Layer 5 of a small transformer language model trained on English Wikipedia (13 layers, counted from 0, width 96). Numbers have three digits each and are written without spaces.
A neuron's activation on a vector x is GELU(weights . x), where the dot is the dot product.

Input weights of the MLP neurons that the questions are about. A number n stands for (n - 500) times 0.0016.
n0: 556517374638689466479507790406466534424514629543473485506521466463393568353364425592588569469444505581470338598471313442475364427542553505361362453476290369632429548447451576483479548417543451474399443510566584495501623365604528467545629492585585486343332436479514491437581387408413468500
n2: 608610477464573409463496609784498632670503534548568394330406453671474482447227428605337589570376453425507635647482451598552355531394761513552337373518528627455557547466595617486403606666453422552608573570678585555476422658623603485313397416402542540339473504418413543630529410597587571593
n8: 524584414415418447456460570464410489521373324578365490489430359459418479527528519470544615504493471524564354650421135401608365438362577577640591470442478544508620617616533619493517510539419441407400562589467518535515384511424409634511631576433455550702472217516411427434468648368452481635
n13: 583554398689456577502337357448395558573470688612604544505482469580571430582404681769464679494517566502326475629376414617479478498622549497581559498352634578393474543468568455533382603396759413517521432529577503465674231283625534509539394597511565526485567460506402513508555451542277574757
n17: 495718367425568437537410471453495565457566421639387391232571378623538515844588504365523449498425499505341507464472449496519463689490573384522442515475351411298670532504539596430305375430401338535407333516557522476550411500570594589366388669506683453537514455522437469469743556415349429582
n26: 571687497447545631543667625613479498594350359588439628528286563563339528381377469375504342388601451551482533491473402483573550625602551596607385481378343525419344470426328607449561590524483593260401282375505601596474437530609533351456581288606345561459456621712803473750592365518588351326
n30: 631399491517495680437575694572531318566567379543499491702309619594356386497576572596740579512507408306595489697675416482669586516381437541589427282442558557536481600423504526359346361363360503620453609486587631626404565365480572274318477616287507410557386539215585419655580588442620464435
n31: 469584515683377322502540652484504600498391577545438528460580342632514583586413426573433714466653423429444491593503390508304500538514586400630682566546577608588558571557577642575402503547496522339485488636608523568490400371487452482466489371579374656523375439490497558510525501560467563526
n37: 475622490752489560500438680434317433457437517474293434501282400493505309498527452475621514518578417420636573523448530500383477566544609374475473332320383325464609579468322570436600723497523544482615342514558377509581645389530468368565516537444522504251316590734747312562729268480291533567
n49: 461506497509435556594679707363368460611441349525593525436413558255328397485601365602346466285364597451518520731676422487614457360440567496583295134484526385467410589525493640262447396443469515382383413478668538395438487657477527395503528283573545439489271649351552450554444419451551459594
n62: 733689365830499276925630749554524887621777365427652477379289309478209658751276708773379345513926764183549294421413321692432296858646748205690399254682597548384678570579159756472416438237305282522184327737796352715469510388422568632508014616386719755548393416660702522433640235836263790319
n66: 462403580694623633371673619377445433387380406569453433555452632543447455393457691562405371559614438398531505656619584230524453495425638620514485301360412374592460551645457508506468424565654510355550558669493589484650588423538570419481479337495301398495403524520653528510450386632479632695
n69: 505577464374570369611415618561414557484498610568518485531438594473456495539491516585355427539567437509423431568475561480568456517530538265561322483367416512532729512536465597457624460498561483609585446512613450559528324500389494686516444641495525438433615379464532428498594454401388606254
n70: 550584591689314507351318603573522526536582554703670516336435558554361533475773569456490347411577411528389589653566540490471482603542390576469503413349448369337577684466465770433491601567545529528371455533428402313693533482585391431519392501533566666428660337429603618409622637496426423458
n73: 831557202629565663403599752510444320663474276492384286562435297484189384245284610643522441541570346419567470819657145363636484528425558435747408287367291445448366618650397460517386562455598560467544368480588496463549518495606593195170508355508423388496351640480675546526528420431486591750
n84: 450424574471556592414471637546477546626708198437572578468713503493541514733430512474386487411481433364447404528505528635561511424618626537569512472457733366571554457515515473456343466448477440548440496577545516406591524513497437516457497500571421521484502370513625477589504454410514546642
n86: 407417446471592484468546474464522637346391628563440362420498611545497469477524570562545604537485434512521464635478469457590360548338523393595470428658346356406587768350462446484585380506393562360623444587612608529446479426460558493429461376483518777469531488556466594551541643586533430592
n89: 558469619567672443467595425406472606519395407591500511468494553478486442619499439523481379434416545479381650581536495503535396505486432363655644600557617543634489561605527547577409537558436280525380462523599467495431372536523494446519499521366626499385243462601602366442410672704545353366
n91: 618656345569571633419725578462469478483384508439501564350607577598300690640575740607649456426686623232620427481459490656541548618571479423454593455446621414541593657510458362406336548207355385625457280500527649511500433613508566420339194456580561500442558639420564497446655652415335324484
n97: 428732540438548262364466450630405465584577498558527544405542370737580445770382665508415470543649599339360605548584433474458271629688538405642364342506587534396621463609631600563341325677615299698288449676606450440549408422554611482388422697352619554477385454599610672534656612558485655677
n120: 485606574452655676594532486633495463664414456403578455384453415515426468446430449445417610435447597524395481418411260538504507501573556282570475533650569511563633506541427449385583353347411393494372465512417470550652487568563638306256573496521614509413397484661478363480520480397525600551
n121: 618409408441453643569432583504537553492513487475459489573568512491430448401546649694503547476624496444536498534401481462434605527463465373583510598447471531572628546430522685514532492608594611215582430481525465510585479427684494577550367502544497490354608559534622495560487447706419416442
n135: 487370405520456579495436451460477420389473420551632443640402575559555570628420619582580350442639406414478564619529580519585366672450551300550404440522683499571502638628409609566509529395551528407566533457516486588643528251448353472517537473500740539524559574641645640335526448523413412475
n146: 618565518824449583424508631421548453391570450582461497367431466732331502351336616424575437520596707432577506462480738333513612731666514545400385310553528314479420563305311423514418589674608465436410528457715494636577530432587530361492393585538605478481324409537604599426784455535243609444
n149: 304541374502519473538524583431393365475467519486558482541430333380467438630473470640500579528483418429473496503528337578481352460366757577742344571482435415445498496442402433588397438476502383680424429509444556628483396513668506429676525661415529419586295461448479487544507399433502604591
n150: 657543478533507695389599696676551670534556560623527556448358549410445402464420591549418585538498460539374427458538559651502479476575473575502486422482466519519357538495508574353418396575412423653634333526607593501397462418503564459390431551385647554564547507587561488483403493385460476623
n156: 481617491264565411539592526418428512387576514548487420545543368588510515557440595426620479442426575389375315505577348467436473484562566400588390574386332526419525534488506681501569480562568432484458545574575646421480487509615557480534356544429466426452542531738473516429576561464513387497
n157: 526499603376690362484460657597400530528689485607487583492384441538404515686503513442601438475433638523390460586538416410484450556610622384661391638575336573456501494481722487386599642515398606656326494554440509561441587594512513288537356428689338524577468513580541675513513669484563521328
n170: 413445473488564672416399401555398409534677413599453391660391600644398525555493496523577432490555585398562534531640431318677440584438562108565671567500649392361421526773309514429462384527456470514659396610551232359780428462468517286429343137385710550555451712248444797496403387632359782581
n177: 437555287481457266617706644404476511437547500409567429664308564501351378459554608650618516564763533373546445566574531500544254722403601341680363413550583426416707492393158689406606458509397442441463385623774396676526451287535600557617315585394582423462382759569631564634604434666388409718
n181: 309585326412477539471339358492412292562522412521374650514366389605542505505543420384689313359526470389221487539608547585454516391462425241596552529235632587490751638596568774417364322567510588570367318557466477717724552537721607647264255563446373724420564603623345606586710431591388699744
n190: 422466669485657471252696459297354437531543448484378519487540620647495526648324656457578537449581510421403530402422526397490477683523545336503343443421567509630509563457417504414710388435437624516422311532515495577435367479565738453528512493643391632533518613537478610377537420556513642393

Each question shows a token from some text and the vector x that enters the MLP there. A number n stands for (n - 500) times 0.0093.

"|": 468429491447524445473452488516607483503495624288556439474458551575478493448517484477458529582411545514478505387443544528559481609365557528469573468553530434554320149497436472578531479565396569471577523559504508432454518474442528425473545424490519503468496497516455433544441467527606508547
Which three neurons fire most, strongest first? n2, n170, n120

"ker": 503409557445513413585373440481602378444451475503459495510546602471537610418500436353479423544342545576483446330530445527445491442525532418489375625494451573571592236525418511511542515493522521441509568396576451434390513541397444628557545663512535312543534458512492405487438522364552512461
Which of these neurons fires most? n69

" AL": 595471459499421492367515485390644423542594708298540299507535572524660591476614438418418537609624463596517525377581476394436534433505452551315530443477476530537523385499489534526521501486462534523472593514387525515475568583376430368550448498500589517552291592355418592507478592444631353500
Which of these neurons fires most? n30

"aw": 466459620474443487602569593420658530530411580517581443476453541499608518386527564537495465686492618574446577349458427512490554478502565529300546556323527533485474272436615424515425521610568537531391657471571459428446618578561508474510533541497375573439662404436534489543573504457461557565
Which of these neurons fires most? n146

" Bil": 492498509573505531565596369474599518362510628506473417454626613542643513360489613508411495404451508828552500309400456527544431447450502486295421596535434465466476399430466612560455414572514565421435530366481442480445775534520358553518524545447445424545511536463362523422368474576622526561
Which of these neurons fires most? n0

"Car": 430493496524469536401509417442452524416488503403510332487456661459611603458514538536402397483481468758635496320463607482500528458475443455378587580529527415462650337496410582574593426478505589478451616277599508596521600523298350526515587383441590363493529487528443515415569523454448524434
The most active neuron and its activation: n135, at about 1.4

" Cha": 476478512490472624499440473525532577384404626593456343369688642512722511450526472336357519566288629713444508303537393600451477392469507524451571497652553515490532472439420566471586408658517550491445501480458426432416667477429337521517509584417534501604468451529427403275593519454486470572
The two highest activations, in order: n17, n120

" kid": 381471535468603420480494533490544474351518326446541383423578651375770573516453483559529378544543514665576633596478532430523632452589438562448474637524376533450414456564584472636482490492548612558552502338588502569360795433406461621406700525429554322511381504549555553462513468440511537465
Which of these neurons fires most? n135

"ame": 471549522340531520517451495497598326479455487526540484539570468499603475431466494399420472351581634723655560347534574500398629368520557537544632571421307553534462385478562554633485462588569607513454625487467457388351518521308447419629534559375664492542574529403526579437525405728515502517
Which of these neurons fires most? n121

",": 388570486428476481426495491498659549488513559326478454429556532489445395489414537396501572879445460505497467304511632577469491417501441508375565472532536561511525366439493407514524460533643476480441470558426463513498468597418636546508568554475489459536407512517539382450473451449468568494
The most active neuron and its activation: n120, at about 0.59

" \"": 523486479560535519490499589609565510547464478315532407510557508551471580504530323440512455789493414747574517439402391532423622448448245550635524397573477500508439475608584501454554464594540469466529624541451496461524569457466347465496561434492429468449415508623531408398428427477454562482
Which of these neurons fires most? n73

" ra": 443590607579481408532413512497716499486425615373495274452477538532555619538617629486432521597459501581407531488563596609477582416490461514477574530386468554541453463599531646569337494469474539536553537477454500510444680317484373415610582486449440632542527424471370376494510490392416390519
Which of these neurons fires most? n70

"ne": 448624592316537470570519453460494453493440397515634596478576458463692576385542512508411560404471614664534433390425386461449610186477511569522575572505548618476454368623580527507500483637548569402396548553392447466407435643444458506669514463525445467643491610424396558492425521546532482475
Which of these neurons fires most? n8

" the": 451440543517417532439512468503531498486529497055473456510489462511524432513568531410420507709515475522468538524484535508481495504499458545674451467521441580433621266484511532592614483462493612436563484430466530552460427395441483489550557489454448503484589525494518476475508464481399461534
Which three neurons fire most, strongest first? n177, n121, n37

"d": 441499417429513499672466520403523478623381590490468577484647489524556576597501456511455581544449573590464509395509375616349556428518484501437522635314388622503541325526462502575523462591557479503448540424532498524280351608314492546607581568470450395551412457473434462578467541465663486439
Which of these neurons fires most? n149

" |": 540563509471363531473509541500586486465509486282530469438497531540653390481561504552501483633573437604531594422556600520515521470488468529472657469498567426463380204514526491585502475501371499648487513501426453487404691497494562548553576498532463447490501489439533491511540434506574481604
Which of these neurons fires most? n84

" 1974": 491340517414496522457625507409450429504412495456528558445713470417567516482441606468432441698461588680471514420453479592550509506571400485313452427445521482405415391435502364409609554547426549599563484320525507529486469596374556513505510593446388362553494455468561521390529509347658447399
Which of these neurons fires most? n190

" 1954": 511326429286486630391695491386479422527492567366604522459581427380427528512427590463556488698393592748474503476488460499547497329521530471315431484465608549514413398454592522517652595528449497579521424509539482442448488576366527463579504513483430328490406505427571597388510482401589477439
The most active neuron and its activation: n49, at about 1.2

" Adams": 517350555487403482476456505429603421491573530522415570508654654619605435494490281410365399643424523684511358416437440524586514418549506503445520611478445523555623373634472503450568486500563559445494536387535547504428492576481390484472502669437516332529617528491549350424448481407669441456
Which of these neurons fires most? n69

"In": 485480399457514572532558561507431507524469730431494388479475620487613489504467498582555578714453450358577568324430389474469485513362498517306508516556537503404433337510456489572461495472510586477609514388430498529403359469405566582564416570485561413452381507516371315459287426543403414573
Which three neurons fire most, strongest first? n149, n13, n177

"G": 529379502543494546429527455493568540489496502335547313439594410549580605565590482240601563467376492572505517181472560457425488466560533533473481561398530359478463310430397519655546536459506564569428622479516456532484534569297444633599501497555508437552532486491470554436441523474588479417
Which of these neurons fires most? n84

" 1971": 512404516435526502493641486394443499539431444494528535355690456496557535470486533430468441810495635797410459581473410547585487529579462589388502438488543492510402437460450387472589582568411521636480480401496447568516489593354532537533555548486476403551456453537593569336542456443558465439
Which three neurons fire most, strongest first? n190, n146, n157

"ur": 505421528540478513533294468468519432443376464429571445496505494429499516419419564417454583577478499621447507277506421567426658534457426469240340582439501468500486273446431548630517481615520556610353502436566459488527524442523473538527529558409416484446571461531526472524659517385481380508
The most active neuron and its activation: n146, at about 1.2

" Gre": 502622546460466451471576428456516589386411458445523381436493626461666590358533445572432475531428534583462562442451644550504456426440526531414632659469455525460649469608513653580579505428509593367481598401389422474516685315395310458542601585500389315545493534546438472487443530532553501476
Which three neurons fire most, strongest first? n135, n66, n121

" J": 512417475477447432481574499385441570452555607370480321310622490504672610537456334324456447561405562656470487414569587484448583447482442553485449583499465428611544456519502551636644554482389576511377553429431564630451492582289372616528464573566513432518432595552516460456368559380662522489
Which of these neurons fires most? n157

" modern": 524516460518576510420505443485512543389474436314559347416385453514453495465426454516463549675500580728589543483454383601684444464435455543558521486481417526400485285384552500549425490480580550499601473463429463509545572416458375436496415471485396359537671456458562365523467449368487458490
Which of these neurons fires most? n73

" 1976": 501326546356481534400598556420507419504493522462548561456746407437615508495478589430427377710487578716478468407452445586579474462527469494342471415500541522480397418441531415426556553552406563631584563261526463525459461598443546583516524548490409402525421521480580488341541556370592482415
The most active neuron and its activation: n190, at about 0.73

" in": 470484499489463598500504523539433423462487618459517456390586557507558489493485493553455559913527443468490518517485384573505453439385527483336436516581447578507471338512543360542486525470566585473567505533444525530505510598486580570486438534474538490481620513491420397509343456533421511494
Which of these neurons fires most? n2

"ili": 473512438325452506508475538412589474493566506610562513470376434514710405437552509568479488445408540707437484314509431505471545248528255530445702564546466617670444503649479608630433529658484542484514460441363408475377546557564386501531380576443509489561659580548497459372356465332463449557
The two highest activations, in order: n150, n181

"ello": 503538425389610345461479455433661539522558457524498578473590424535652562441543478347418392577531612740484360494417412489450508284449626550387479595495453567633558339541432487546433523578522400477435594447260491495357509560438336443568618469458638499590580552471498440412591494477415482494
Which of these neurons fires most? n8

")": 559538531484434613500524601519452459489423407428583480359712527482668502419553498458426488794335531640555544408487553488583476491528542584419450597451522483543489364390549337512514489522431470533508565486417448460541612576490535520423547616456387614535545379435465513384483501357645444427
Which of these neurons fires most? n84

" And": 448417412433371522527618587476464495558551498488403376395499591466736455558456493425526480653591526686489577338475516499504554501497356424534676631516496540607545346551636468419502504486463541460482443616498462564408421482357336410509485565487597392448441521406572566260481400514510569536
The most active neuron and its activation: n170, at about 1.1

" playing": 497462642449505517514438547480587456438474570510604447513579477562588593563542532560445600685497522616490519453513472505528412254530523547465444548493405440394446276403561417674397468493673450513461606526445444486447558296573554456462479634385421363492400560491485394527533426613545516475
Which of these neurons fires most? n149

" War": 464581562520526540511460406497402521404421365413604426424590439426616558525576471516441522518425748633519417457544579450477529428598409514267433620465487491460534407587620360473462513589540528620524390486516569498353632535185391441507584502400476313517452370442445472453472476383451517492
The most active neuron and its activation: n84, at about 0.16

"C": 470390590626546439382413480500488457332449622310475416491403457586535614444599531496508573550557453589405464363411497393560543458600494520270598475471535458428481309453503551576566582469413670459383547429488487549481512664350441556550469487474428387493531612532470444489409586535585492455
The most active neuron and its activation: n190, at about 0.12

"ricane": 568631518470520374440457440547569518481526399483570469490656357519516472428427469339519459549439642659577511588431488415387645356458459570169518619483431506482646380437627441512413530461583499588519565406536524531315502586418530576629509661511466285545573518552564325524501480362476526497
Which of these neurons fires most? n17

" 55": 603381576489314487503544630429624457501421526386572402444689403466637618442447500547475411551580553577560664529534533582418612429476493424369745482454468563481551419519552454571504570532453515583590500320394511460338601544374564512567576483542535455624510581479562545541578462405619408401
Which of these neurons fires most? n91

" with": 502418399453442421423445520469554516476446514554502413424576427447620507510572588471368554787547462654483496417427422488449462421523360461543591583562458487552437281474428404560434487435530478452512599521410507476460555472567669524547425538461538319462573512456492633564403459569488527550
Which three neurons fire most, strongest first? n13, n121, n149

" (": 473505522340528526566591535493470500476436375427498444426640602459549543494622354401469401744523396702573552388421581527576585608492485456377482389515421460441430337489628450443589466577462496459555582374501578464489609530459603475483550656496529495567509546527356484424463505488435531471
Which of these neurons fires most? n17

" The": 524363501450444500515530469492431495433519621189556464619518559526565440573554581456431518620477491518541544472451612524573479485495390531720431477632562567405605248489494526600588446428536594470525539437496549511310392380435528524516561551402565486584501573547493482499491499524383490545
Which of these neurons fires most? n177